Layer 6 of a small transformer language model trained on English Wikipedia (11 layers, counted from 0, width 128).
Take only the direct path to the model's output, skipping the later layers: a vector added to the residual stream pushes a token's score in proportion to its dot product with that token's output vector.

Output vectors of the tokens that the questions are about. A number n stands for (n - 500) times 0.0029.
"eptember": 499,317,312,286,528,376,425,501,583,292,531,312,365,696,861,496,345,636,346,718,555,463,594,589,514,740,684,519,694,728,373,536,753,561,661,380,529,249,902,328,431,375,575,403,383,496,601,488,401,670,488,391,616,825,271,538,322,672,473,559,445,970,443,413,468,472,480,376,523,389,442,519,536,473,449,724,433,364,270,519,423,568,375,432,476,417,395,355,574,552,587,494,250,529,385,722,432,640,549,578,269,378,570,229,393,516,424,463,419,504,574,539,279,631,294,653,539,694,705,448,554,550,409,718,468,292,810,484
" Ar": 483,307,562,416,562,391,399,484,517,539,439,385,538,421,669,496,427,275,475,521,576,544,484,465,582,394,487,382,449,609,477,416,600,544,449,407,356,513,657,402,476,525,528,434,530,473,390,657,449,463,465,587,607,467,302,541,636,564,599,459,428,544,478,463,466,445,489,528,522,694,456,508,545,450,573,475,489,558,463,410,564,325,554,563,581,522,547,415,516,473,560,570,605,564,563,547,480,517,456,560,471,410,679,509,501,552,561,403,470,432,387,444,577,525,519,535,619,500,471,621,520,503,606,631,383,369,496,585
" team": 569,458,442,511,733,733,536,642,560,414,375,462,453,541,560,524,388,443,563,358,623,360,460,402,558,538,523,570,552,512,563,508,409,553,483,480,527,791,702,508,319,444,626,658,474,387,544,445,537,544,454,573,381,472,506,478,367,700,352,580,550,555,404,513,423,237,487,528,457,484,393,517,462,489,750,319,247,272,507,621,399,609,466,757,558,487,615,382,457,462,450,719,527,411,467,526,616,547,377,490,550,325,573,310,526,490,623,425,363,471,460,610,469,391,471,615,380,806,420,346,456,399,478,426,503,611,770,470
"amil": 558,492,396,399,516,487,521,478,329,430,199,400,433,818,470,380,445,373,467,568,438,533,597,305,570,790,552,468,730,814,646,759,497,687,516,413,573,483,527,755,521,582,603,532,267,350,619,420,454,512,376,514,624,708,352,584,394,683,472,517,550,353,450,252,203,373,483,317,723,455,600,432,576,339,425,807,445,643,307,730,475,158,464,227,504,616,449,508,504,643,546,681,422,536,559,776,160,674,503,628,518,380,659,589,503,359,595,278,368,293,603,337,581,515,429,584,405,512,617,495,705,450,494,540,329,530,642,301
"[": 495,565,210,256,411,399,292,627,422,327,296,496,571,653,472,363,397,500,552,596,549,504,611,674,374,732,268,470,530,695,656,560,526,591,564,439,568,609,520,366,352,416,486,659,718,357,293,790,513,593,575,531,538,535,369,346,445,519,509,413,408,486,544,439,594,548,483,460,767,441,504,519,529,389,716,516,463,459,427,432,438,545,574,416,602,545,411,651,395,604,580,645,384,261,541,627,401,305,622,432,282,479,614,548,409,383,580,409,469,581,552,471,494,687,559,476,632,317,642,581,450,605,575,614,364,348,651,461
"]": 445,501,288,297,816,460,207,816,604,348,577,574,366,486,490,688,635,580,238,744,586,526,414,709,502,662,389,454,504,623,518,627,530,629,405,495,642,464,492,328,595,491,587,427,538,400,440,530,470,795,595,168,448,586,320,432,537,381,397,445,422,370,396,510,357,473,486,375,678,478,580,628,719,221,589,388,377,164,336,629,109,509,520,537,441,671,495,422,612,593,566,805,365,491,295,600,543,519,688,668,290,528,468,439,278,335,650,463,346,735,730,423,533,672,561,698,695,276,403,529,463,631,263,696,615,390,555,468
" under": 396,531,483,448,436,597,508,392,498,489,342,398,546,576,470,504,421,402,407,607,539,389,493,560,480,634,474,521,646,549,485,531,424,557,465,601,483,650,597,547,428,663,540,689,458,473,450,598,537,385,529,394,448,505,549,439,518,452,478,599,502,503,492,429,438,442,483,485,604,565,391,365,432,453,565,389,419,454,610,556,429,549,376,414,460,449,362,368,556,454,574,439,651,396,531,547,573,707,595,563,556,473,547,433,483,436,503,364,554,475,422,351,413,449,450,656,678,727,655,522,367,573,399,678,385,508,550,610
" Mar": 376,395,583,383,555,396,483,511,462,509,486,365,514,546,644,405,493,338,369,572,505,472,551,402,517,612,450,531,512,667,374,426,593,514,432,471,521,512,705,500,607,647,514,451,468,592,456,611,409,589,589,681,577,490,398,622,498,477,548,431,582,532,541,429,435,469,490,573,488,450,455,550,534,492,473,638,434,495,594,459,597,471,450,611,460,472,607,543,465,439,514,573,490,488,352,490,393,581,303,431,482,555,567,538,510,528,494,449,360,457,443,480,439,561,465,481,588,503,452,566,574,408,499,535,451,485,568,411

Output weights of attention head 0. The head adds the sum of these rows, row i times number i of z. A number n stands for (n - 500) times 0.0022.
o0: 496,388,379,536,642,253,683,363,420,524,454,684,553,486,504,347,670,669,524,490,477,586,595,652,433,503,445,652,572,444,571,542,534,342,479,343,663,566,415,855,614,490,599,437,585,628,133,199,532,659,334,467,296,793,487,639,364,450,669,471,566,562,421,586,604,530,375,462,393,639,578,606,369,532,724,570,546,684,487,463,465,508,591,390,515,377,378,500,493,514,682,602,588,416,456,440,362,568,479,338,689,623,309,433,700,201,570,537,694,517,467,503,394,347,406,459,468,309,362,546,454,427,599,309,457,213,607,492
o1: 338,503,751,523,393,164,583,531,536,228,328,517,587,531,384,380,527,469,504,516,419,435,457,557,337,294,544,561,351,690,541,502,547,451,420,587,595,534,492,459,702,339,335,444,557,621,631,475,624,450,388,747,502,534,334,497,594,663,650,408,536,431,634,401,542,698,570,369,368,544,566,628,408,598,296,771,473,685,627,365,533,268,544,583,717,454,584,778,609,428,655,691,386,478,451,292,503,526,331,445,445,508,612,565,528,335,405,570,313,460,297,480,593,607,606,448,457,409,581,555,554,507,430,401,412,529,474,594
o2: 629,487,541,576,575,766,376,372,499,378,343,576,578,629,408,705,364,422,434,549,479,611,407,400,620,720,333,425,375,602,506,589,444,355,533,386,671,413,393,383,572,608,542,360,397,631,737,606,580,582,393,394,313,367,524,596,465,410,467,462,539,432,720,482,565,509,668,620,395,585,628,473,383,528,576,413,626,663,434,356,203,516,482,448,543,645,410,566,657,528,677,502,410,610,486,386,461,295,214,250,327,641,546,646,456,585,601,573,384,546,442,456,561,689,451,272,620,656,412,596,619,579,430,501,644,385,375,222
o3: 736,409,491,623,419,518,554,522,664,503,515,524,532,525,768,451,604,567,294,586,593,434,547,338,449,304,519,552,315,512,596,564,395,484,466,424,607,469,400,555,372,463,412,505,589,578,491,368,538,432,693,703,602,469,588,618,630,634,380,364,782,307,493,416,416,321,572,521,437,522,662,476,633,457,381,418,489,471,537,519,472,465,308,619,515,787,593,558,427,741,421,715,604,449,452,463,618,317,394,643,358,545,342,679,444,562,567,675,379,563,502,444,453,570,326,413,403,527,320,463,322,493,417,367,428,378,306,598
o4: 573,485,556,316,412,421,539,401,463,470,329,438,513,440,627,433,315,311,412,703,434,403,675,490,453,415,583,650,390,390,589,512,531,471,214,333,485,370,463,592,583,553,545,518,560,611,545,470,414,473,687,592,672,198,566,685,510,621,332,606,446,397,681,449,402,276,582,536,369,504,364,465,257,613,565,339,375,353,552,455,539,508,335,603,683,513,473,431,721,770,632,611,608,661,316,427,526,433,696,571,383,449,654,614,673,449,615,588,642,553,463,329,527,444,486,531,437,577,386,739,417,498,619,625,558,487,430,429
o5: 733,559,412,510,530,473,360,577,393,322,618,503,398,656,271,463,621,500,576,517,716,433,322,606,558,334,621,669,753,628,748,465,578,498,155,467,340,512,565,658,533,511,580,398,437,462,515,598,560,286,651,663,590,661,564,524,502,433,348,453,370,565,456,643,549,760,626,607,478,355,421,297,544,56,544,614,490,398,631,443,368,472,417,596,548,731,659,616,527,398,617,546,491,469,595,713,348,411,570,424,347,460,486,235,465,451,524,473,396,516,579,536,581,266,733,490,488,516,289,479,470,657,392,546,253,374,499,202
o6: 454,461,588,670,471,280,278,654,391,335,739,540,403,234,237,587,683,726,357,317,673,312,356,613,549,626,340,446,367,486,368,544,413,586,663,603,528,541,425,597,399,475,469,409,625,587,549,687,569,632,418,535,597,449,500,392,326,568,460,529,226,404,457,442,634,602,573,531,599,268,494,289,584,322,564,640,565,447,576,357,582,614,564,568,367,378,337,574,500,533,588,632,527,603,599,416,625,353,599,438,502,456,559,457,489,318,677,470,481,538,583,671,313,614,675,279,604,569,363,455,409,365,570,651,548,494,562,708
o7: 567,653,629,459,212,427,579,474,249,329,715,494,366,633,671,508,620,671,503,448,372,447,330,677,447,422,703,567,599,366,488,422,656,433,538,635,407,450,500,385,704,497,455,700,535,435,569,437,438,441,478,487,418,627,537,693,827,497,404,615,628,470,391,312,607,569,267,647,553,470,663,580,529,639,337,555,405,461,541,468,385,550,512,284,585,572,273,529,258,422,374,694,420,436,488,319,435,497,279,360,524,703,620,395,453,516,510,360,576,532,654,314,626,526,507,485,511,595,552,578,518,434,422,349,431,457,689,562
o8: 419,317,574,472,724,448,532,657,668,817,442,701,460,581,493,652,561,432,335,391,317,680,293,446,550,453,542,627,402,577,444,334,400,547,510,575,334,495,641,588,496,562,635,276,445,592,493,360,617,313,566,706,645,397,540,692,442,395,317,520,414,562,587,688,582,294,451,599,471,576,311,476,494,373,452,620,588,585,389,426,610,571,318,408,494,425,586,562,316,597,185,411,496,563,229,535,451,184,568,440,374,449,678,699,483,535,552,344,413,567,462,488,649,723,673,700,331,581,424,427,325,675,615,355,401,580,557,637
o9: 446,808,343,321,646,370,432,548,226,543,193,560,587,589,440,406,466,368,775,503,483,680,595,535,543,553,364,418,476,442,476,470,216,457,494,610,479,490,468,467,449,538,527,567,406,666,905,555,323,393,597,516,477,487,800,702,619,474,683,410,605,334,443,332,224,483,253,561,545,657,599,674,656,535,440,603,535,637,448,534,422,451,442,432,606,740,724,414,654,509,604,460,531,382,525,480,397,510,451,587,304,297,604,499,332,374,235,606,588,363,445,566,445,645,521,603,530,482,492,597,341,482,442,391,578,516,449,483
o10: 354,441,568,424,428,446,617,338,515,415,579,538,363,454,632,564,418,478,219,314,704,569,704,611,330,595,515,267,457,731,617,235,317,745,690,518,540,434,409,565,603,448,440,478,543,594,385,529,441,562,643,234,647,509,587,495,531,408,362,440,401,441,580,424,501,375,396,366,511,320,455,406,471,455,656,462,232,452,441,695,368,431,588,646,440,685,601,479,419,608,506,677,624,324,451,413,372,466,492,857,602,579,556,502,628,284,441,665,455,427,663,596,626,453,200,818,469,489,665,589,585,638,646,669,495,544,176,504
o11: 284,521,532,411,606,309,472,417,587,579,440,568,729,806,833,690,602,795,361,642,638,538,423,480,500,284,551,356,584,585,563,464,479,492,433,519,576,418,536,420,679,385,480,641,587,290,443,529,503,498,473,274,379,474,285,541,373,577,243,219,461,536,639,426,491,477,391,442,510,514,641,573,484,462,583,735,635,688,386,508,695,555,60,469,448,534,623,499,308,608,404,446,515,431,570,502,489,584,896,366,432,491,376,491,505,637,590,498,231,469,555,503,577,617,375,412,592,464,583,488,699,318,447,492,371,362,513,447
o12: 493,590,580,668,683,459,713,426,449,352,377,703,574,316,546,452,337,547,441,616,496,594,461,422,616,549,397,419,396,398,285,557,611,360,355,524,547,427,607,514,404,555,579,524,554,540,580,353,497,581,468,233,354,408,525,381,466,511,527,452,668,482,454,448,413,465,281,438,369,592,587,592,685,230,558,322,648,651,677,423,566,401,679,352,504,629,528,468,476,400,401,557,495,604,722,478,657,511,359,701,641,455,468,474,522,599,528,489,475,351,421,511,226,373,541,433,421,515,561,595,715,664,375,630,656,638,364,529
o13: 546,416,410,456,450,397,366,609,472,700,433,478,655,432,476,332,461,419,482,597,515,414,713,426,303,546,558,448,687,491,624,510,519,639,377,455,423,504,456,584,570,410,435,506,635,632,656,404,361,648,487,586,577,405,325,491,380,563,486,375,656,457,467,507,435,590,484,500,667,613,520,593,343,619,360,434,502,578,696,424,674,515,609,445,455,422,432,672,574,281,615,289,641,424,437,557,483,486,556,753,423,545,508,485,484,459,398,657,560,583,779,643,373,265,393,348,637,524,476,312,479,375,740,613,219,358,334,569
o14: 165,464,402,643,501,690,517,428,473,519,488,472,452,383,401,703,648,758,481,689,640,508,360,417,479,269,505,514,371,543,637,599,684,519,413,679,713,416,529,593,556,618,483,190,350,411,149,655,523,460,420,452,418,461,425,372,701,195,464,727,639,521,552,459,471,725,536,555,560,613,366,560,433,709,607,437,362,615,468,329,416,342,415,546,390,678,503,533,591,624,682,353,491,406,397,475,513,319,526,702,381,607,764,334,612,464,453,364,478,375,411,602,417,623,313,542,554,304,657,714,485,468,374,536,463,449,697,427
o15: 624,665,676,556,608,473,573,495,488,605,385,574,469,577,749,659,422,396,380,261,407,631,483,581,694,423,612,218,724,430,473,535,476,582,511,254,431,583,390,502,429,515,621,426,600,388,521,599,425,227,441,436,699,648,144,534,375,327,581,575,452,472,466,421,418,684,444,344,477,536,492,726,594,442,640,451,530,345,554,342,567,436,532,361,269,590,610,430,560,399,542,474,645,495,470,569,437,348,521,458,343,536,436,512,426,590,567,535,420,749,416,642,604,451,595,453,529,417,461,515,341,487,373,606,589,685,644,489
o16: 617,404,395,594,452,189,343,651,437,322,585,490,449,644,434,804,463,436,492,707,489,539,382,487,340,650,528,287,448,372,693,431,645,639,494,150,425,361,417,570,410,485,383,553,394,812,494,623,642,492,435,585,506,557,585,431,533,575,546,444,563,760,263,368,446,545,505,606,764,571,514,607,475,693,601,559,411,390,303,467,589,509,566,570,462,532,424,347,658,370,263,566,286,351,555,557,537,449,543,506,640,550,364,429,601,562,609,712,490,404,305,550,400,482,420,578,362,548,553,494,542,590,496,528,435,396,623,551
o17: 499,514,672,567,343,323,430,465,442,491,437,441,652,361,280,505,564,436,641,485,406,404,615,302,347,555,169,501,609,514,336,633,416,441,670,392,554,524,623,529,541,432,591,435,389,401,635,607,446,353,606,178,469,648,537,570,470,491,594,530,606,371,489,480,527,257,576,577,595,370,700,531,380,366,619,468,488,379,517,553,482,473,489,521,562,596,474,545,574,488,609,450,609,386,630,274,651,465,714,657,258,500,590,563,459,645,551,703,177,617,416,762,309,298,498,517,322,409,583,622,568,632,812,512,493,687,633,363
o18: 529,516,528,434,510,394,621,584,459,551,365,512,605,782,532,304,237,478,543,580,505,554,692,425,456,620,524,371,567,308,382,243,545,589,594,628,609,508,643,450,365,497,411,555,653,453,372,592,555,529,275,412,529,372,573,465,553,568,427,485,700,467,689,302,417,385,495,519,616,595,692,384,611,368,506,681,203,367,522,319,585,496,613,610,505,486,479,431,463,659,623,670,599,361,304,395,573,570,494,485,552,400,397,411,354,440,463,506,283,230,649,616,520,694,375,475,475,717,493,761,556,501,494,468,529,530,504,471
o19: 294,255,343,326,630,395,343,495,579,339,562,418,374,610,635,530,329,549,391,647,625,549,352,488,774,597,577,449,391,452,463,461,630,415,544,548,455,921,483,518,462,606,307,508,544,483,671,514,355,505,579,351,358,587,330,431,592,714,426,812,735,600,508,305,571,641,280,501,540,492,502,466,581,457,151,503,406,742,616,466,651,569,481,440,498,377,378,347,716,414,582,500,608,630,325,656,420,511,277,371,589,333,545,553,281,527,500,482,375,690,642,508,479,724,394,314,516,482,397,389,434,565,485,777,612,493,605,622
o20: 740,571,497,668,401,747,321,521,459,480,210,290,511,515,488,481,330,483,405,502,622,652,442,572,324,741,224,466,475,478,495,325,431,306,475,456,486,490,752,464,669,631,374,483,252,604,393,580,536,430,457,645,739,414,486,709,502,542,595,437,713,296,458,579,760,317,474,522,648,289,493,422,329,554,497,609,355,676,631,497,406,516,618,497,393,424,558,695,744,434,724,480,382,658,403,511,530,471,499,686,394,508,252,410,418,694,296,481,632,600,485,637,413,398,679,596,300,337,640,469,289,632,430,475,433,673,539,406
o21: 353,300,430,565,233,703,394,458,678,585,570,600,310,507,485,482,635,350,520,470,471,512,563,478,716,491,909,470,434,427,526,469,527,426,707,380,602,408,672,733,411,411,548,608,357,515,505,308,213,539,510,479,537,710,166,681,455,663,704,629,468,411,392,344,493,691,348,557,411,360,419,555,559,737,464,621,483,588,471,277,684,379,487,573,514,620,569,247,416,345,652,538,542,583,548,449,571,498,538,366,525,512,529,423,531,626,224,658,432,305,644,472,469,449,456,601,524,394,354,638,660,477,429,368,503,417,527,600
o22: 288,544,542,308,658,568,572,333,470,772,623,578,412,608,488,570,447,619,254,576,323,429,341,375,666,533,351,620,566,306,346,466,648,513,232,371,497,358,716,410,483,393,463,442,694,458,207,695,508,726,571,624,565,598,662,535,912,314,593,553,581,316,529,489,439,674,346,589,599,585,342,660,471,555,721,678,352,404,320,434,417,642,445,449,446,476,637,501,671,639,236,582,463,779,444,595,553,599,560,571,472,734,528,413,269,574,359,451,439,543,414,502,635,310,436,547,453,227,591,427,647,380,304,427,509,479,285,576
o23: 542,502,715,621,544,445,516,485,630,619,392,584,590,600,541,637,649,701,411,590,713,546,519,511,361,465,363,171,512,666,545,847,705,778,441,358,701,394,604,504,427,552,721,616,662,500,502,414,609,361,541,323,120,461,622,454,239,609,528,531,349,388,481,451,450,702,570,608,387,457,388,277,578,732,626,400,232,598,464,408,303,689,458,403,419,524,589,482,213,420,377,557,330,291,343,543,450,634,605,495,447,361,631,289,493,442,510,433,536,662,542,459,506,400,689,677,411,444,478,410,455,427,436,471,564,354,487,532
o24: 503,697,439,260,457,540,433,467,509,620,380,241,262,511,660,721,571,791,513,509,570,440,537,338,526,367,604,457,454,389,435,592,535,408,530,542,621,573,630,594,379,689,654,558,439,444,682,328,325,656,522,458,406,531,342,733,733,504,427,420,451,728,556,397,488,623,500,645,401,407,516,369,276,376,544,426,624,624,486,483,551,403,455,563,551,345,380,524,445,562,495,603,538,457,540,406,399,413,359,353,474,634,642,464,540,358,487,343,646,612,486,389,631,629,328,435,618,455,386,456,547,523,573,549,450,482,524,632
o25: 346,303,382,581,622,275,505,348,501,498,482,492,530,242,530,424,478,322,538,498,521,472,321,639,202,502,691,467,598,709,489,781,443,279,357,506,294,569,712,549,508,591,430,758,486,428,276,483,431,667,623,475,735,447,529,221,538,520,536,355,563,339,715,341,590,481,755,703,594,383,522,672,558,537,389,709,628,525,489,400,499,616,694,685,558,577,445,456,572,464,766,479,420,425,632,206,419,334,664,609,397,635,478,502,626,460,508,432,477,320,517,367,455,483,507,458,311,556,533,446,477,576,357,537,800,262,662,428
o26: 351,351,269,561,533,487,593,499,565,329,424,747,539,652,495,201,388,455,506,516,547,576,590,536,389,790,725,475,528,549,507,835,444,451,684,348,595,666,619,389,584,301,389,563,490,361,466,720,508,563,370,377,445,435,377,538,570,567,569,565,536,389,658,573,488,481,596,522,224,524,458,410,431,403,766,361,530,469,413,507,428,452,597,456,606,644,341,577,756,293,495,695,436,467,349,597,423,498,455,556,555,497,657,734,341,569,323,521,481,651,611,380,386,407,464,511,250,489,714,558,334,293,474,613,481,433,465,496
o27: 638,475,601,390,535,427,728,615,591,596,371,282,446,675,534,361,491,527,510,511,536,493,464,706,432,672,630,549,379,361,546,352,534,600,591,454,542,563,664,469,368,383,762,428,190,752,461,462,460,535,582,458,653,699,525,694,643,522,462,473,286,477,655,317,538,286,408,623,341,523,656,663,235,494,329,632,537,474,630,635,586,530,566,207,481,451,433,463,655,518,458,569,479,532,673,627,574,510,432,360,375,546,625,378,591,355,324,578,158,559,425,338,326,367,377,369,601,535,661,260,234,463,639,585,470,471,605,587
o28: 414,459,453,324,708,728,480,488,739,560,469,524,622,580,353,492,451,622,461,729,627,773,542,725,422,318,978,498,370,487,592,384,337,450,413,439,589,295,487,344,329,370,320,583,546,661,687,335,384,615,499,502,442,572,592,576,350,541,456,531,426,507,453,330,592,449,285,485,588,477,425,612,449,589,695,602,657,353,535,376,478,452,641,138,450,471,411,514,403,417,442,369,447,480,428,599,488,324,629,745,524,617,515,506,490,424,492,214,507,531,650,415,473,738,337,466,440,666,498,336,748,433,183,599,591,449,689,621
o29: 323,542,460,662,664,636,399,572,352,342,378,733,560,468,540,577,725,118,391,534,446,324,433,357,458,535,514,695,726,497,524,285,330,609,564,588,497,511,458,598,548,637,659,541,400,544,549,594,653,610,284,692,684,470,513,627,430,637,551,610,398,488,541,273,333,377,644,624,460,430,593,655,393,252,533,262,438,303,588,473,508,522,403,393,796,566,517,578,653,438,458,399,492,637,546,500,462,544,431,579,488,293,461,648,440,723,476,445,433,572,316,537,493,449,603,449,500,557,482,327,377,453,436,539,503,327,376,625
o30: 531,460,493,508,674,634,306,577,421,439,646,464,389,487,479,288,523,637,362,501,410,438,623,540,463,417,191,271,417,534,546,476,699,418,454,511,626,404,406,454,522,451,556,628,443,496,501,439,427,495,557,502,556,338,420,647,439,475,590,515,520,362,529,520,495,598,409,480,666,725,345,518,464,584,445,768,518,418,635,613,460,245,580,279,586,359,665,831,724,521,296,661,448,348,516,488,658,491,420,411,349,331,513,495,446,479,633,341,450,432,787,454,626,407,568,532,321,510,663,661,741,597,333,725,596,452,353,465
o31: 559,486,507,357,708,318,691,441,508,561,525,462,737,532,225,478,403,385,618,410,395,390,573,437,546,547,612,645,600,840,551,414,463,468,628,365,410,681,557,383,788,612,552,561,434,511,122,477,537,561,613,583,510,455,395,587,669,536,351,395,508,405,314,574,488,460,593,403,563,548,429,526,494,548,669,402,496,423,614,779,595,460,410,625,459,371,905,276,414,477,503,465,620,611,315,445,510,397,544,499,474,492,562,520,318,381,530,528,430,515,359,516,556,398,549,259,498,601,406,538,455,585,361,477,636,331,421,494

Each question shows a token from some text and the vector z that the head gathered there. A number n stands for (n - 500) times 0.0099.

"or": 325,523,480,360,756,422,507,441,524,732,664,418,433,450,477,382,550,510,612,591,440,447,539,630,687,443,649,526,387,591,506,571
Pushed up most: " under"

"al": 452,564,503,365,723,416,497,433,583,569,736,500,403,430,557,407,507,463,535,591,346,421,582,612,626,447,615,411,424,492,369,617
Which three tokens does it push up most, strongest first? "]", " under", " Ar"

"ut": 381,576,473,316,607,441,575,411,462,638,596,464,356,534,466,492,587,508,563,557,532,465,527,686,648,477,693,480,428,512,462,572
Pushed up most: "["

"9": 353,494,480,383,752,324,457,483,571,625,648,403,382,531,535,463,564,546,530,557,438,409,441,550,680,298,550,497,437,555,437,611
Pushed up most: " under"

"ain": 383,535,549,263,753,375,549,406,361,735,635,413,510,412,431,490,630,552,561,699,474,411,519,569,734,455,514,471,345,606,528,506
Which three tokens does it push up most, strongest first? " under", "amil", " Ar"

"a": 429,559,528,388,751,360,430,442,614,646,623,526,379,472,489,452,562,505,566,610,291,435,572,558,623,404,597,504,403,549,367,650
Which two tokens does it push up most, strongest first? " Ar", " Mar"

"6": 355,602,530,372,779,412,450,480,586,691,579,347,391,490,492,486,651,568,587,575,486,477,538,595,608,329,557,556,427,525,409,575
Pushed down most: "]"

"u": 430,548,559,333,724,393,375,390,623,651,604,552,402,442,338,466,588,525,601,691,304,420,527,543,521,378,674,555,414,594,427,607
Which two tokens does it push up most, strongest first? "amil", " team"

"om": 416,568,489,355,627,444,502,411,550,659,761,419,386,443,543,531,656,579,592,546,436,367,519,670,594,413,639,510,411,583,580,579
Pushed up most: "]"

"ru": 390,523,571,417,695,392,458,496,651,536,633,491,468,359,543,553,596,543,504,629,380,519,546,595,632,520,664,539,584,465,382,563
Pushed up most: "eptember"

"in": 441,633,550,293,653,324,480,463,362,526,845,443,505,476,407,445,518,508,598,421,377,350,498,652,616,598,786,387,530,529,725,583
Which three tokens does it push up most, strongest first? "[", "]", "amil"

" Ch": 351,552,474,296,756,386,443,326,505,605,653,408,419,533,459,526,629,512,582,695,465,456,506,603,603,406,691,537,412,625,482,579
Pushed up most: " under"

" m": 366,528,518,277,728,372,495,449,480,689,656,407,483,432,460,470,615,558,563,611,458,386,500,574,624,403,611,533,396,573,465,588
Pushed up most: " under"

" ": 561,376,298,218,684,377,467,466,577,630,639,468,396,405,601,744,560,394,496,682,299,800,616,706,703,508,463,382,600,309,401,555
Pushed down most: "["

"ik": 487,735,542,283,975,453,476,198,435,657,767,626,521,588,499,488,449,543,471,384,362,518,676,561,750,379,807,466,386,688,524,458
Which two tokens does it push up most, strongest first? "amil", " Ar"

" which": 336,563,426,370,721,540,431,435,547,664,715,444,389,552,531,454,522,524,552,522,503,391,479,613,637,336,516,454,358,627,464,556
Pushed down most: "eptember"

"g": 354,574,432,326,753,376,448,294,486,601,706,363,440,517,458,506,623,538,620,732,441,423,474,655,571,464,773,527,445,579,508,602
Pushed up most: " under"

"m": 399,587,483,404,726,388,528,398,583,660,750,450,372,477,469,395,620,523,580,441,372,365,559,690,620,424,678,434,429,539,489,579
Which two tokens does it push up most, strongest first? "[", "]"

"am": 467,533,535,213,739,397,658,334,613,614,721,413,350,373,382,419,618,444,488,531,318,452,512,695,698,323,665,435,426,575,470,465
Pushed down most: " Mar"

" A": 389,574,503,449,811,367,538,380,683,625,698,414,423,457,432,574,599,491,563,643,415,562,637,495,684,440,611,457,389,568,354,639
Pushed down most: "["

"ap": 405,564,540,290,705,384,598,426,554,583,675,428,407,460,538,444,548,516,569,553,408,432,532,633,701,397,679,437,399,525,548,467
Which three tokens does it push up most, strongest first? "[", "]", " under"

"he": 374,500,406,320,681,469,499,435,586,712,616,464,347,430,498,388,579,583,637,533,397,397,528,692,617,312,591,408,399,543,483,625
Which two tokens does it push up most, strongest first? " team", " under"

"″": 370,592,497,326,742,414,451,481,564,641,586,421,424,454,499,511,671,555,553,629,461,530,602,477,650,390,645,497,465,522,458,619
Pushed up most: " Ar"

"p": 512,613,519,177,687,468,606,304,597,667,584,491,376,485,390,487,640,453,443,473,414,428,530,714,638,377,676,436,425,563,476,444
Pushed up most: "["

"1": 366,666,532,360,764,435,493,461,596,705,602,349,431,507,503,493,647,559,589,596,527,513,578,535,595,387,567,541,411,549,439,565
Pushed down most: "]"

"es": 509,746,449,345,764,512,493,453,464,643,695,522,483,558,481,483,517,470,621,621,458,447,672,645,646,598,743,407,420,535,573,535
Pushed down most: " team"

"8": 381,664,467,347,781,449,433,454,586,693,563,343,391,523,478,544,684,546,580,576,511,511,564,592,540,426,591,591,459,537,387,584
Pushed down most: "]"

"4": 376,625,490,335,799,348,471,428,677,573,639,395,390,487,493,535,558,532,550,611,412,470,605,470,645,369,569,472,416,534,410,617
Pushed up most: " Ar"

"her": 472,500,446,444,697,471,573,524,543,691,594,504,386,469,436,336,686,467,586,693,458,461,685,691,671,481,564,525,414,609,479,631
Which three tokens does it push up most, strongest first? "eptember", "]", " Mar"

"'s": 440,526,453,464,757,610,587,554,525,738,646,473,399,387,504,339,648,519,614,548,446,509,803,732,609,433,678,449,374,589,529,586
Pushed up most: "]"

"ol": 489,622,496,174,683,465,585,271,592,693,560,518,384,523,399,465,633,489,469,495,447,411,551,712,640,440,638,442,430,543,483,463
Pushed up most: "["

" as": 406,570,510,447,769,490,511,558,539,721,610,421,416,437,520,395,639,503,606,580,424,521,675,625,634,405,630,477,414,586,465,583
Pushed up most: " Mar"

"ram": 362,530,494,377,739,393,489,491,545,667,624,429,392,533,516,421,523,551,555,506,398,407,467,579,675,331,580,480,398,594,472,600
Pushed up most: " under"

"n": 520,650,493,252,648,506,616,404,518,671,631,425,444,522,508,526,638,503,488,558,462,475,572,673,641,475,646,509,402,649,451,490
Pushed up most: "["

" this": 495,465,219,202,643,426,398,294,325,481,862,451,455,321,731,622,793,482,589,561,286,535,698,658,534,460,541,320,547,326,499,555
Which two tokens does it push up most, strongest first? "]", "eptember"

" be": 389,543,495,453,780,494,472,484,577,702,658,469,403,458,501,388,613,520,598,572,441,563,602,659,593,412,683,496,406,592,488,565
Which two tokens does it push up most, strongest first? "amil", " team"

"land": 284,528,430,331,683,376,356,458,581,800,633,520,531,405,451,607,488,485,552,527,420,534,641,600,696,416,536,686,640,480,588,548
Pushed down most: "["

"s": 376,573,482,448,656,480,550,419,474,655,678,582,382,480,714,536,611,395,544,542,461,412,645,695,574,435,591,495,373,479,350,588
Pushed up most: "]"

"7": 324,483,409,210,662,435,421,527,529,731,600,480,482,392,482,543,589,390,632,632,518,490,579,635,636,486,508,524,578,476,486,454
Which three tokens does it push up most, strongest first? "eptember", " under", "amil"

"ife": 439,542,425,456,753,627,605,555,567,783,684,471,405,364,494,298,681,516,590,559,455,524,825,695,615,429,721,448,376,648,509,592
Pushed up most: "]"